Layer 4 of a small transformer language model trained on English Wikipedia (8 layers, counted from 0, width 96).
Take only the direct path to the model's output, skipping the later layers: a vector added to the residual stream pushes a token's score in proportion to its dot product with that token's output vector.

Output vectors of the tokens that the questions are about. A number n stands for (n - 500) times 0.0037.
" these": 545 352 230 472 427 421 563 474 506 445 413 532 483 446 610 440 476 518 560 486 510 497 347 553 577 408 631 419 535 504 746 457 517 582 586 657 323 408 219 393 455 581 779 391 295 509 493 653 487 586 571 541 489 664 512 330 715 337 449 662 493 403 607 111 596 550 578 440 658 433 575 521 638 497 340 663 412 583 323 550 454 480 498 687 532 393 596 423 364 422 433 590 778 533 658 422
"here": 730 374 282 447 581 286 534 663 606 521 243 496 459 341 391 353 531 539 611 532 620 563 389 591 596 275 606 437 506 417 590 385 477 652 429 431 361 379 643 491 307 576 616 312 510 674 542 387 557 460 555 550 421 530 484 496 803 407 616 408 420 368 331 228 713 641 436 465 559 348 435 330 633 548 431 514 644 665 328 634 366 547 365 572 544 390 343 662 660 669 460 712 751 693 542 484
"Th": 563 570 484 488 500 495 557 573 493 557 500 490 420 326 554 601 547 508 504 606 516 463 420 574 590 480 601 584 328 509 596 673 398 490 436 421 313 508 485 495 481 539 364 552 469 715 588 569 435 407 468 385 558 702 475 556 665 439 340 532 571 544 412 258 521 438 592 271 407 371 473 529 355 568 410 468 446 551 459 540 541 463 505 824 564 456 372 596 412 607 330 495 591 426 659 515
"ment": 379 529 257 449 509 305 322 589 512 477 667 529 478 483 473 428 379 652 668 431 552 683 423 459 578 411 527 454 433 423 370 626 422 406 436 503 488 459 150 430 686 525 347 349 231 636 614 695 593 547 556 569 615 415 493 398 553 537 567 413 656 526 652 597 581 456 652 570 807 459 591 203 402 499 297 645 447 520 373 629 433 854 537 553 363 399 370 221 245 661 556 788 734 605 530 503
"ound": 457 501 552 549 554 344 488 271 573 432 518 589 632 368 729 565 618 710 430 583 558 449 574 576 400 555 479 355 517 366 497 468 546 484 685 350 360 543 377 490 399 419 452 538 593 659 447 355 544 394 556 585 567 599 497 390 609 191 606 430 607 462 477 290 604 547 643 782 374 368 483 597 683 400 370 276 367 648 490 625 347 534 535 444 631 386 371 739 203 634 534 501 507 642 463 515
"ached": 479 425 510 523 581 474 383 420 460 570 392 662 392 438 424 328 621 417 648 653 349 435 438 652 559 601 414 410 402 328 513 650 536 495 567 611 283 374 496 454 429 289 524 477 566 740 741 461 548 332 596 407 475 433 479 431 492 481 631 606 617 475 162 454 709 675 405 590 634 384 513 280 767 303 492 539 429 541 398 553 502 620 465 353 552 546 417 510 426 523 436 715 598 502 697 713
"oint": 587 662 215 449 553 224 314 642 648 566 342 531 461 546 305 535 364 528 494 365 484 546 419 434 681 616 626 460 696 374 675 613 494 586 711 466 471 648 326 336 445 306 434 431 516 768 619 524 575 530 528 568 639 522 496 235 292 393 288 410 558 374 472 255 613 382 502 651 583 483 407 344 772 528 403 831 522 519 498 556 462 713 593 624 654 407 438 674 294 468 465 441 493 682 498 323
"ph": 489 519 711 573 456 357 502 370 425 353 593 492 703 389 486 456 599 510 691 549 474 738 342 524 675 430 460 507 363 482 443 602 309 325 459 377 483 419 476 454 492 489 528 347 403 657 805 368 385 507 462 345 592 760 490 403 508 576 500 641 296 464 723 454 596 718 611 586 546 345 421 444 518 431 492 612 446 756 442 584 437 407 489 523 359 540 465 478 442 417 303 488 711 472 498 663
"ays": 598 544 276 537 489 248 671 438 507 445 642 615 406 417 459 333 487 531 527 405 699 361 407 691 594 498 402 563 605 370 528 421 502 647 470 339 474 215 312 549 459 453 444 580 543 757 358 603 391 653 529 660 604 583 480 455 492 328 548 589 452 299 665 358 433 387 573 491 459 358 553 368 838 478 499 505 552 827 515 468 335 513 617 465 529 407 547 801 388 536 471 574 500 546 490 471
"ings": 589 506 253 636 423 223 505 188 635 536 643 416 388 522 436 409 395 558 733 523 696 303 432 647 657 501 354 543 522 359 515 652 545 696 480 455 450 291 283 579 339 478 259 434 505 633 468 498 568 718 364 602 585 390 495 501 454 578 630 181 672 513 523 371 735 524 552 601 649 372 530 320 716 451 404 477 506 597 537 524 563 491 411 659 456 574 613 632 501 422 442 498 703 470 475 357
" Off": 438 601 377 430 616 428 674 432 477 503 396 472 567 448 514 439 542 443 531 519 499 661 481 587 549 553 454 649 535 497 579 420 261 487 609 604 508 600 551 551 513 448 416 506 583 506 515 408 380 438 419 531 466 335 488 430 464 525 663 559 571 492 456 529 335 479 557 678 520 444 670 405 467 532 387 450 415 544 402 562 405 558 454 624 509 390 474 486 520 578 364 488 500 391 633 652
"wn": 435 611 615 701 523 465 473 566 605 606 405 672 646 412 568 464 669 655 517 566 294 642 280 512 629 592 658 420 239 397 490 441 433 464 582 722 444 500 615 519 316 345 398 522 363 686 729 610 415 641 611 649 450 626 485 304 606 310 713 119 439 376 533 326 644 458 463 481 681 298 521 262 741 301 438 496 305 671 347 638 217 597 444 757 324 142 389 612 465 542 478 679 393 562 616 416
"Personal": 664 396 517 519 844 281 534 666 290 513 703 759 492 236 484 438 510 670 655 420 549 553 300 442 399 522 595 417 601 406 767 430 463 421 687 888 265 655 383 140 576 385 392 478 469 848 534 479 387 453 528 670 393 661 491 299 715 437 578 513 599 429 394 391 567 458 422 704 297 301 422 397 532 373 519 424 347 650 407 529 535 612 463 654 274 414 445 466 500 574 489 572 385 496 824 376
"st": 376 437 507 495 318 506 448 370 387 395 529 424 691 572 451 551 552 390 593 731 377 694 492 399 521 480 453 600 418 602 517 629 402 565 485 524 518 639 563 340 398 630 483 531 396 526 551 567 638 440 462 425 413 626 508 315 480 460 532 347 527 411 508 684 673 659 505 404 713 356 532 558 543 505 388 557 490 434 499 568 432 276 624 583 569 488 617 420 398 568 415 523 588 479 456 378
"ies": 535 513 385 483 456 397 507 179 368 544 617 429 424 416 746 409 653 557 599 397 487 294 562 564 530 380 493 713 487 451 591 618 703 692 552 429 532 587 404 589 528 565 461 340 464 611 277 557 595 647 172 285 598 510 498 478 520 612 399 145 519 413 518 543 706 475 547 473 669 347 483 353 607 533 501 300 527 611 525 526 307 467 443 461 717 455 529 600 428 476 639 567 689 557 474 483
" season": 479 681 387 354 593 363 489 690 651 664 632 497 548 484 774 349 621 625 494 500 463 438 378 424 613 604 464 411 637 497 486 690 332 416 630 501 304 450 501 554 564 476 330 525 424 425 585 567 370 514 420 561 522 417 495 540 392 438 247 434 491 369 476 357 510 577 625 577 616 430 544 374 733 366 451 473 445 605 398 506 402 537 366 538 633 519 547 581 413 535 590 523 555 519 600 303
"rain": 439 546 347 600 311 569 637 489 582 422 569 529 493 505 420 321 497 532 609 676 377 331 416 617 614 302 602 381 469 387 611 583 433 600 450 541 423 675 288 485 517 489 505 563 454 801 515 474 397 454 602 571 735 293 504 419 499 588 376 439 272 445 525 459 584 724 424 406 759 343 522 478 579 406 326 508 455 764 346 560 277 580 548 543 535 317 575 579 356 700 499 473 562 660 480 553
" result": 589 492 375 285 523 418 347 390 473 542 534 421 508 376 664 409 517 555 715 488 415 615 314 527 655 511 635 536 522 512 535 423 419 522 648 658 483 485 451 507 653 498 604 460 540 493 518 508 512 367 554 542 430 459 483 426 461 416 457 438 486 509 571 235 481 472 501 332 557 603 535 526 744 405 388 379 495 620 325 634 403 673 602 628 390 554 598 472 356 470 461 550 534 442 719 538
"its": 560 368 388 625 519 438 498 479 684 438 541 646 661 657 498 364 648 552 543 472 498 427 548 640 561 390 364 378 667 238 474 415 606 754 482 389 462 394 269 649 427 475 369 436 422 666 599 453 509 442 505 514 568 719 484 486 568 465 629 406 368 419 395 531 553 485 441 301 657 481 360 391 588 378 345 400 463 658 502 585 453 505 594 503 525 297 543 609 701 714 489 510 742 378 465 346
"el": 465 333 344 436 624 615 300 307 488 438 518 519 482 578 546 449 456 576 465 550 504 507 607 576 471 392 322 504 558 539 426 401 515 622 551 406 597 520 514 535 547 415 451 437 599 712 404 493 416 467 414 630 415 594 518 446 596 577 429 513 308 663 483 396 458 593 421 623 721 569 695 463 624 534 328 549 679 537 483 514 595 413 451 400 446 553 329 569 524 382 566 551 636 461 389 466
"iet": 725 600 524 555 614 447 405 381 493 493 587 335 431 537 498 633 581 626 512 562 546 481 446 588 633 565 529 517 533 459 750 439 675 647 480 332 460 616 518 262 493 469 372 388 344 773 478 484 277 674 363 419 626 435 493 478 461 422 397 475 485 475 430 561 419 244 612 397 718 414 482 412 847 596 349 386 352 440 378 507 407 595 425 595 691 269 536 650 298 531 510 544 610 524 520 456
"ruary": 459 639 98 365 780 92 817 759 493 476 552 683 561 327 663 336 731 497 458 404 516 515 254 545 494 428 822 249 632 283 682 594 378 760 706 750 191 626 175 556 408 130 550 506 237 839 697 261 380 504 330 649 523 534 481 584 536 337 254 325 510 354 423 521 632 668 769 720 528 265 529 433 712 408 443 464 358 717 369 389 503 520 475 702 607 347 600 566 358 691 296 791 395 409 612 504
"imately": 555 448 147 400 522 541 410 473 418 500 608 517 489 179 510 459 581 172 711 513 622 440 242 578 521 522 751 478 450 268 973 691 679 585 393 394 261 574 346 595 581 262 727 533 330 899 357 655 368 507 511 682 462 672 493 563 297 352 498 461 541 255 285 238 544 405 561 514 678 427 356 498 688 280 498 564 616 458 587 440 593 684 335 772 654 316 473 629 286 575 220 777 817 426 686 598
"ced": 570 536 629 225 561 485 295 801 411 619 528 464 435 475 412 388 675 615 561 423 441 588 263 717 558 548 649 547 398 371 646 520 323 442 562 427 491 538 358 471 382 300 498 443 322 668 682 492 470 587 375 288 465 427 481 302 531 273 665 675 392 490 274 520 734 541 370 555 828 381 583 374 794 598 334 608 365 549 463 630 394 530 502 412 585 218 563 730 491 579 390 618 535 405 768 607
"}": 533 328 94 440 611 366 566 685 666 459 397 436 654 708 450 407 714 551 704 445 461 331 323 506 613 414 739 470 296 404 537 561 437 546 493 388 487 434 521 566 402 387 444 432 363 687 567 584 573 583 516 420 555 439 491 347 580 197 725 468 579 524 561 479 506 668 746 551 469 581 465 564 384 331 520 415 435 732 448 484 595 420 357 540 560 455 520 350 566 520 580 345 555 636 625 430
"isc": 512 538 523 521 628 426 404 478 466 552 404 531 569 426 346 552 519 652 601 410 568 368 262 729 504 461 545 526 669 441 588 412 411 466 576 402 598 542 324 364 379 407 553 650 556 699 341 395 385 457 450 405 412 704 491 583 598 448 472 377 523 568 394 534 501 610 595 577 726 488 363 688 711 414 366 454 470 475 441 489 409 507 380 511 594 506 592 669 516 623 502 278 564 424 448 515
"ependent": 488 724 381 607 498 312 551 395 495 551 378 406 388 469 321 340 653 567 511 501 398 302 372 696 620 392 598 648 653 535 840 511 484 609 582 530 322 559 481 440 588 344 450 652 351 780 294 582 428 612 642 537 469 541 495 412 482 407 426 491 715 501 674 463 449 508 609 521 653 547 518 479 436 450 474 494 370 509 316 547 364 501 531 449 327 321 245 459 460 607 421 674 554 602 656 508
"ending": 503 512 386 624 435 246 403 329 535 544 424 523 447 358 408 549 427 478 706 457 628 439 447 602 521 710 483 579 561 368 735 571 626 582 510 345 451 394 412 478 421 304 605 409 294 719 631 499 514 306 698 493 664 652 466 459 628 414 520 459 704 476 480 296 649 504 585 552 650 395 381 490 640 500 249 433 306 633 439 466 513 468 390 349 507 531 330 617 547 712 419 485 702 524 610 572
"idge": 887 658 443 605 680 339 665 433 625 539 386 545 620 429 550 494 687 566 443 593 402 309 380 593 658 312 600 407 432 448 569 608 405 539 510 513 393 417 156 429 319 349 367 539 176 716 514 491 625 687 391 449 551 452 487 456 491 417 645 368 604 355 347 339 711 534 660 503 402 498 584 341 787 455 348 498 333 563 559 518 286 649 515 703 574 614 377 482 238 591 400 665 489 671 545 502

Each question shows what one neuron of this layer's MLP adds at an activation of 1. A number n stands for (n - 500) times 0.0016.

n3: 570 507 528 530 428 627 441 586 479 613 588 426 487 456 570 654 438 487 479 518 465 678 458 481 598 641 468 473 429 568 551 482 427 444 405 386 441 328 539 553 442 469 477 504 502 395 586 421 506 526 615 458 362 393 515 427 406 490 526 390 617 358 515 632 526 465 327 523 362 523 510 519 578 563 557 519 395 419 357 608 368 723 478 577 502 519 515 631 458 654 565 483 326 510 527 483
Which two tokens does it push up most, strongest first? "wn", "ced"

n109: 436 585 540 570 551 661 517 471 571 404 419 559 620 595 430 542 286 503 610 529 408 425 563 625 604 576 460 480 718 421 436 337 650 663 455 350 421 396 441 609 443 894 508 351 612 338 568 583 532 479 612 504 281 697 698 506 593 312 519 453 323 420 343 430 496 449 416 516 402 581 441 424 358 520 511 601 357 634 472 460 566 565 558 458 491 622 444 393 514 585 529 365 400 486 538 607
Which of these tokens does it push up most? "its"

n63: 391 578 447 482 605 382 433 626 430 541 497 540 526 514 535 443 389 503 523 441 503 389 507 478 614 335 499 372 535 566 567 521 510 401 260 711 531 440 589 595 583 384 438 403 547 645 702 399 715 343 462 510 427 552 414 552 597 581 483 465 422 462 535 518 527 518 436 314 391 683 521 351 506 409 558 571 460 394 731 586 453 494 734 506 425 495 479 568 487 477 418 491 471 551 757 412
Which of these tokens does it push up most? "Personal"

n300: 465 376 475 379 561 440 422 505 505 530 462 416 506 574 483 429 589 586 410 473 522 492 480 527 518 538 556 455 370 532 668 387 561 335 463 499 540 610 556 539 459 456 572 439 425 412 466 524 414 564 427 581 575 529 613 500 495 656 482 529 543 565 540 471 431 496 559 492 507 500 485 530 440 456 537 580 500 448 419 530 587 535 473 571 555 417 451 556 542 495 482 496 574 459 467 485
Which of these tokens does it push up most? "imately"

n194: 365 552 474 524 557 612 606 592 585 530 510 471 415 434 613 356 543 360 584 483 455 432 454 435 635 594 457 673 436 399 517 455 312 583 243 521 474 365 554 619 588 328 253 423 483 487 405 477 574 465 699 600 564 600 344 409 459 494 442 657 503 586 653 682 453 561 439 425 458 670 502 668 612 472 527 480 581 358 495 433 486 286 489 504 207 523 540 522 608 561 542 532 477 537 527 390
Which of these tokens does it push up most? "ependent"

n68: 441 552 498 508 438 632 431 384 446 538 556 596 453 527 409 403 512 472 346 390 590 492 503 527 547 288 593 490 466 580 485 545 507 505 654 438 539 686 543 504 553 558 492 411 535 381 324 422 541 407 433 480 420 523 421 467 516 369 679 600 598 348 519 508 648 497 555 614 481 414 635 680 580 479 524 456 492 432 475 511 629 447 531 461 483 467 541 576 466 543 521 442 686 498 458 485
Which of these tokens does it push up most? "ound"

n45: 466 373 556 293 573 490 589 493 492 470 467 461 509 469 595 500 567 495 439 500 450 421 485 412 471 530 389 395 503 570 628 670 433 577 627 542 335 401 541 520 487 631 362 597 569 553 391 588 445 502 528 494 434 550 517 506 564 509 479 552 656 446 590 530 441 450 483 579 378 478 566 461 569 424 453 487 499 492 452 396 432 562 460 533 469 531 529 487 419 487 592 451 676 603 569 503
Pushed down most: "ced"

n67: 478 446 472 441 579 519 598 584 498 429 415 481 443 638 597 433 621 555 505 529 483 564 440 523 423 621 434 666 464 486 480 550 600 506 476 559 438 426 478 487 421 363 601 572 406 604 381 463 422 586 476 618 560 433 538 483 481 616 377 434 457 599 387 415 367 408 391 615 455 466 524 565 621 514 625 601 448 446 590 482 543 574 430 553 545 535 471 459 506 431 491 506 358 510 544 467
Which of these tokens does it push up most? "ruary"

n75: 385 528 444 558 494 532 575 499 439 471 464 578 441 517 532 507 567 593 444 409 484 568 459 553 366 471 516 470 375 506 449 481 536 578 480 369 521 433 601 473 557 472 551 542 508 476 527 374 473 520 527 403 639 440 586 489 575 537 307 564 609 635 486 473 428 698 529 505 499 426 482 594 525 535 418 603 529 560 391 596 460 484 425 436 579 343 499 625 616 356 510 489 470 351 467 513
Pushed down most: "idge"

n92: 503 516 486 490 498 511 475 502 512 499 506 498 521 515 498 522 516 495 519 514 485 500 486 473 489 498 486 472 502 498 514 509 477 485 489 493 503 485 489 491 524 494 492 489 529 487 509 501 533 529 491 499 499 503 517 496 495 476 507 490 481 526 500 520 499 479 497 504 485 506 488 525 520 526 504 517 494 471 533 472 496 513 483 491 485 495 496 513 477 517 503 496 489 505 495 492
Pushed down most: "here"

n259: 473 539 639 476 577 414 507 493 503 543 552 337 568 483 363 432 440 512 530 475 505 397 455 544 508 602 446 478 467 538 465 530 542 440 504 516 552 427 659 423 503 428 412 548 538 369 600 639 548 544 495 533 501 393 778 492 510 427 583 429 434 521 547 467 503 431 506 430 384 479 600 570 594 444 499 461 547 483 586 612 433 433 457 534 483 422 571 478 572 524 437 480 561 533 463 612
Which of these tokens does it push up most? "wn"

n59: 466 451 389 515 322 435 381 444 414 573 593 395 435 485 386 584 494 575 610 520 549 417 485 513 512 589 365 548 394 573 385 520 485 341 400 537 532 559 425 449 550 514 529 482 429 739 503 607 643 623 579 565 547 538 457 475 508 353 521 434 499 402 626 365 548 501 533 592 512 423 582 585 585 429 552 329 489 558 644 382 473 536 498 530 471 552 379 618 369 663 414 375 541 557 565 614
Which of these tokens does it push up most? "ending"

n281: 356 522 478 560 471 404 610 565 483 528 362 420 491 408 455 372 537 405 511 496 466 347 318 547 539 475 511 495 486 641 509 506 542 448 482 449 417 380 613 547 490 512 344 473 358 681 600 552 478 462 563 604 510 495 389 562 596 525 546 557 554 499 482 435 565 636 561 525 407 475 451 528 608 636 708 481 498 420 452 570 537 397 462 469 498 452 493 627 505 459 557 479 579 466 398 568
Which of these tokens does it push up most? "here"

n191: 541 526 556 495 470 597 410 236 637 508 605 385 654 471 583 646 536 362 682 644 439 556 484 480 451 599 573 438 307 449 428 399 576 537 523 433 704 601 464 443 531 487 402 544 479 434 417 639 369 411 469 495 529 371 371 555 532 418 548 603 394 586 462 512 419 585 455 479 543 617 477 627 700 521 439 332 429 336 597 579 443 575 509 407 651 509 472 275 379 344 564 389 600 445 434 632
Pushed down most: "ruary"

n296: 689 413 574 556 462 458 392 509 444 462 667 399 455 445 621 503 603 400 457 419 622 513 552 416 471 529 342 509 377 506 583 273 632 400 543 473 488 501 558 715 524 406 616 403 425 360 524 533 455 366 550 558 517 665 598 467 324 530 462 498 482 580 590 439 482 519 520 621 457 483 586 582 490 618 564 464 447 472 480 546 426 583 521 549 455 358 439 489 401 493 540 523 344 495 488 754
Which of these tokens does it push up most? "ound"

n185: 507 494 504 502 505 501 484 503 492 503 497 478 496 507 483 512 499 497 509 491 490 504 513 498 514 498 476 500 488 499 498 499 503 482 493 521 516 500 506 502 512 489 507 507 492 510 504 506 503 464 516 479 495 498 499 503 505 474 522 512 494 491 520 493 491 503 499 499 487 518 500 506 493 489 518 500 491 509 525 500 481 492 521 494 514 489 476 509 506 504 522 486 505 493 510 489
Which of these tokens does it push up most? "}"

n102: 582 605 375 570 517 632 499 621 480 452 498 641 399 524 516 382 521 540 496 384 551 239 372 470 303 465 662 519 450 432 524 547 613 605 520 602 684 566 605 626 470 553 768 574 582 383 535 458 431 543 403 465 421 621 444 468 444 476 455 607 530 447 430 460 426 479 459 531 590 557 694 644 446 535 631 434 602 449 412 425 476 483 468 457 485 503 517 368 431 492 392 361 441 441 312 414
Pushed down most: "ment"

n238: 517 419 604 620 436 480 460 652 465 396 391 480 494 563 334 518 442 399 478 688 650 522 504 553 530 373 495 427 699 528 404 512 513 506 469 539 440 431 449 489 390 585 530 484 471 375 557 498 539 447 497 483 331 501 529 697 462 503 426 361 543 516 394 421 615 703 629 656 574 310 558 599 456 586 406 395 527 683 536 454 459 602 528 523 284 518 395 542 733 608 378 622 471 479 410 278
Which of these tokens does it push up most? "here"

n32: 549 435 443 739 616 469 465 547 479 336 540 435 335 654 555 467 370 468 476 415 552 554 624 574 507 281 602 576 584 554 611 543 401 574 580 473 483 492 617 637 566 390 628 643 431 529 497 464 431 597 532 524 526 562 352 560 438 366 378 398 484 379 465 432 376 364 530 530 578 429 637 475 404 523 390 425 600 386 489 609 384 394 321 565 489 649 445 467 512 564 326 566 520 591 611 503
Pushed down most: "ached"

n0: 525 526 573 436 535 415 520 659 533 527 471 337 463 409 428 649 605 561 366 413 502 503 447 611 478 661 547 484 435 404 548 538 521 554 444 449 500 532 531 568 504 483 570 532 450 382 507 638 566 314 572 483 422 495 456 559 506 574 508 423 439 475 562 499 475 480 389 393 549 648 501 547 589 429 527 474 544 668 417 383 427 528 471 628 527 433 452 424 575 410 507 518 518 558 424 467
Which of these tokens does it push up most? "wn"

n235: 400 542 566 459 425 423 571 497 478 482 442 358 579 534 433 590 484 526 378 445 553 538 326 652 422 511 340 555 524 479 497 423 677 518 420 408 658 455 454 549 496 575 524 549 469 467 415 444 573 513 640 473 652 491 533 614 462 443 473 623 452 518 503 581 469 577 469 430 459 585 423 548 593 631 506 597 496 477 473 483 466 490 317 572 470 463 596 488 568 488 539 196 558 539 292 422
Which of these tokens does it push up most? "isc"

n76: 243 568 555 450 511 462 444 626 431 450 462 589 610 530 565 458 460 465 323 282 556 558 416 477 477 549 557 600 608 608 358 602 551 433 433 540 431 451 560 442 437 522 604 507 624 474 408 573 625 495 578 432 381 381 473 499 404 434 538 418 582 434 600 565 553 430 526 502 518 565 454 426 502 346 532 474 463 461 552 688 438 536 498 473 451 582 646 456 586 507 591 564 419 504 485 565
Pushed down most: "iet"

n227: 423 539 490 508 457 404 510 420 536 447 583 421 428 455 487 520 498 548 460 368 656 440 530 581 586 621 531 480 461 535 568 557 528 409 588 478 688 437 559 535 571 620 598 506 575 498 447 358 426 253 547 489 415 393 555 530 586 509 557 534 430 366 493 623 512 468 431 389 498 394 581 422 477 488 443 623 667 437 486 427 467 472 416 448 618 564 416 530 547 635 562 497 414 549 515 460
Pushed down most: "idge"

n87: 599 510 530 559 410 610 526 466 485 558 451 542 461 463 420 479 501 485 452 476 482 349 530 543 519 394 592 504 411 536 564 553 642 558 315 507 478 448 523 552 535 486 367 520 497 528 510 493 474 265 513 460 615 408 698 510 476 406 458 438 441 543 446 473 523 490 513 541 592 461 617 542 510 378 482 365 549 672 410 526 489 484 577 453 547 412 458 504 647 462 537 518 458 555 489 586
Which of these tokens does it push up most? "rain"

n316: 519 499 534 463 522 587 611 653 433 477 565 358 416 389 478 407 585 434 416 648 445 620 530 439 474 392 504 495 515 550 582 474 572 429 491 640 504 641 377 379 618 487 374 564 632 377 542 516 622 494 487 468 388 278 467 619 448 415 443 423 503 410 469 508 348 541 415 567 472 572 611 337 463 486 569 488 480 736 549 569 398 565 616 593 480 448 515 473 606 564 484 472 491 468 559 439
Pushed down most: "ending"

n318: 637 517 552 466 428 611 510 507 716 493 516 447 420 513 535 616 414 553 676 372 469 383 488 503 590 499 409 543 587 509 497 442 454 379 565 553 546 642 482 562 450 348 385 365 575 496 583 553 546 392 572 405 607 528 453 482 354 476 526 500 556 499 528 598 604 502 470 469 502 615 526 528 544 582 539 664 555 396 537 517 472 478 476 445 512 432 447 474 445 489 490 420 445 504 452 332
Which of these tokens does it push up most? "oint"

n172: 577 493 481 488 592 460 366 574 447 498 531 462 546 512 489 525 546 422 575 557 468 567 440 532 549 586 489 573 565 541 527 380 460 494 405 588 365 402 520 557 552 407 525 384 530 264 408 555 590 350 499 492 475 586 549 515 435 420 468 536 415 539 466 459 370 506 363 395 537 695 640 554 579 604 600 529 623 487 453 469 534 571 565 586 555 530 421 385 499 523 522 564 533 366 447 406
Which of these tokens does it push up most? " result"

n273: 435 484 520 547 408 635 568 515 419 477 541 609 530 426 491 550 459 455 507 547 455 458 531 594 485 619 551 539 433 363 367 464 321 494 411 510 460 569 493 611 401 440 444 497 298 564 761 478 673 560 338 640 571 426 422 452 687 719 417 541 454 710 454 486 431 524 292 518 468 453 644 407 551 569 332 566 625 541 377 461 455 702 447 590 632 492 581 608 472 688 437 190 559 350 457 533
Which of these tokens does it push up most? "rain"

n283: 485 541 498 466 440 616 541 505 582 360 467 529 500 650 470 573 280 613 592 484 515 457 569 440 418 378 367 461 508 403 630 460 541 539 491 411 537 574 498 456 456 448 484 413 528 493 544 436 463 394 439 411 534 462 604 547 597 435 467 499 518 560 548 590 489 534 598 571 582 609 414 391 526 544 467 562 418 538 545 415 571 549 459 612 409 520 512 468 465 503 480 504 534 505 483 497
Which of these tokens does it push up most? "ment"

n26: 561 628 558 558 462 526 220 480 500 556 508 549 494 482 476 480 489 460 518 514 525 438 478 585 535 398 500 485 554 542 601 427 405 399 507 570 590 592 488 562 646 487 437 543 570 462 448 418 509 339 361 620 407 450 385 599 420 565 513 424 483 459 414 485 465 571 570 401 434 593 639 475 343 611 598 510 425 480 536 546 541 430 538 324 639 461 490 617 418 614 565 417 563 468 574 494
Which of these tokens does it push up most? "isc"

n202: 403 456 512 716 537 406 465 637 507 554 494 389 416 543 430 384 462 570 368 505 581 453 427 470 420 479 507 499 475 434 474 525 505 524 533 631 476 588 567 535 595 556 352 527 567 408 471 363 633 410 475 512 419 532 519 523 506 566 663 618 473 413 321 629 347 556 498 477 576 529 568 426 454 531 587 494 576 575 527 498 425 401 531 571 474 521 589 430 539 542 425 531 666 373 396 302
Which of these tokens does it push up most? "its"

n269: 421 356 506 521 520 482 373 441 545 474 593 495 493 588 594 411 448 528 621 622 458 482 384 565 406 622 410 404 513 526 465 609 542 525 468 439 431 453 596 468 456 528 382 453 418 462 558 579 529 649 296 539 509 552 623 420 517 454 656 405 621 709 630 558 581 434 467 460 490 427 462 550 421 440 415 389 576 474 420 593 531 546 487 602 557 486 461 548 562 520 450 528 607 441 409 447
Which of these tokens does it push up most? "ings"

n280: 655 597 653 425 503 257 532 423 462 617 538 363 628 541 500 382 465 466 379 673 313 530 474 435 563 522 618 476 379 602 303 341 659 375 373 482 759 466 440 345 671 376 361 636 514 596 396 703 532 414 318 527 540 420 704 466 552 507 611 402 453 493 665 443 402 660 650 383 339 645 549 388 498 535 626 492 471 575 585 576 591 488 570 511 554 441 440 612 404 284 618 453 399 532 491 534
Which of these tokens does it push up most? "idge"

n224: 647 478 465 497 378 540 575 408 555 604 487 591 533 463 499 533 445 561 384 495 564 497 490 551 607 449 471 494 628 481 538 552 403 427 461 414 363 486 545 614 454 464 550 496 243 273 563 486 420 405 386 412 460 433 507 584 518 512 539 514 510 378 402 464 588 576 505 774 474 527 559 527 450 598 499 589 553 603 376 470 548 582 482 380 494 549 514 688 441 499 620 343 463 644 483 341
Which of these tokens does it push up most? " season"

n41: 588 528 530 422 377 480 731 515 474 341 537 515 521 602 431 599 584 351 562 423 607 610 420 465 461 622 485 494 447 401 527 656 612 467 575 395 511 367 485 373 487 421 485 475 574 603 454 292 567 552 502 502 408 526 437 456 504 643 680 425 389 634 548 418 452 421 441 492 402 486 627 571 553 436 622 442 543 770 481 485 516 506 421 551 357 550 429 407 551 378 515 620 375 520 467 573
Pushed down most: " season"

n294: 467 450 480 528 576 537 442 520 449 410 526 489 550 570 584 423 493 543 543 418 451 396 512 471 484 421 442 583 517 447 444 602 433 506 446 575 462 390 491 522 555 478 522 429 548 409 396 676 507 462 509 430 576 507 637 479 503 539 475 410 551 505 589 423 471 455 639 528 443 610 577 585 522 508 560 549 421 469 462 564 558 413 401 553 381 525 487 498 572 496 427 532 353 588 542 519
Which of these tokens does it push up most? "}"

n144: 345 599 509 486 423 557 683 674 536 705 510 536 683 483 550 494 404 595 527 593 580 498 396 565 439 526 472 432 462 697 589 522 530 482 447 527 454 575 559 539 560 582 365 627 539 644 578 541 535 423 382 552 530 408 279 592 450 466 382 468 444 448 434 474 390 495 430 662 475 429 603 348 648 492 502 374 386 429 522 532 476 361 489 414 499 460 445 559 432 422 517 447 416 357 545 512
Which of these tokens does it push up most? " season"

n308: 466 391 470 498 617 493 418 551 471 529 494 493 424 464 401 644 513 489 501 573 577 500 461 519 512 509 646 492 511 483 579 373 435 439 489 448 533 432 377 568 504 512 479 546 525 553 509 542 527 301 447 449 507 344 693 540 493 661 628 503 518 454 502 489 400 427 630 454 479 391 453 666 537 516 386 459 501 689 503 476 464 453 561 332 600 483 445 567 517 547 464 495 511 549 509 531
Which of these tokens does it push up most? "ending"

n142: 366 379 540 624 519 467 498 440 509 402 468 565 593 521 507 547 634 552 600 486 325 492 473 507 321 399 509 504 568 562 510 517 614 666 565 603 400 446 458 592 393 592 640 534 494 214 582 449 462 522 542 468 466 463 607 504 525 481 361 707 582 464 383 465 428 416 479 418 625 516 546 548 447 592 468 485 326 355 474 427 491 483 542 490 523 549 548 480 511 595 412 562 452 771 501 428
Which of these tokens does it push up most? " these"

n143: 521 519 615 539 492 390 582 464 459 553 410 520 605 461 468 483 586 473 646 546 607 554 409 462 516 534 583 581 484 462 576 618 576 393 435 379 475 607 461 554 401 574 488 590 494 574 615 415 517 484 556 250 453 476 523 483 419 576 501 487 394 550 531 548 454 478 608 423 495 446 562 493 578 534 372 475 479 470 443 445 529 487 487 501 414 490 466 324 472 545 388 506 654 490 367 556
Which of these tokens does it push up most? "ph"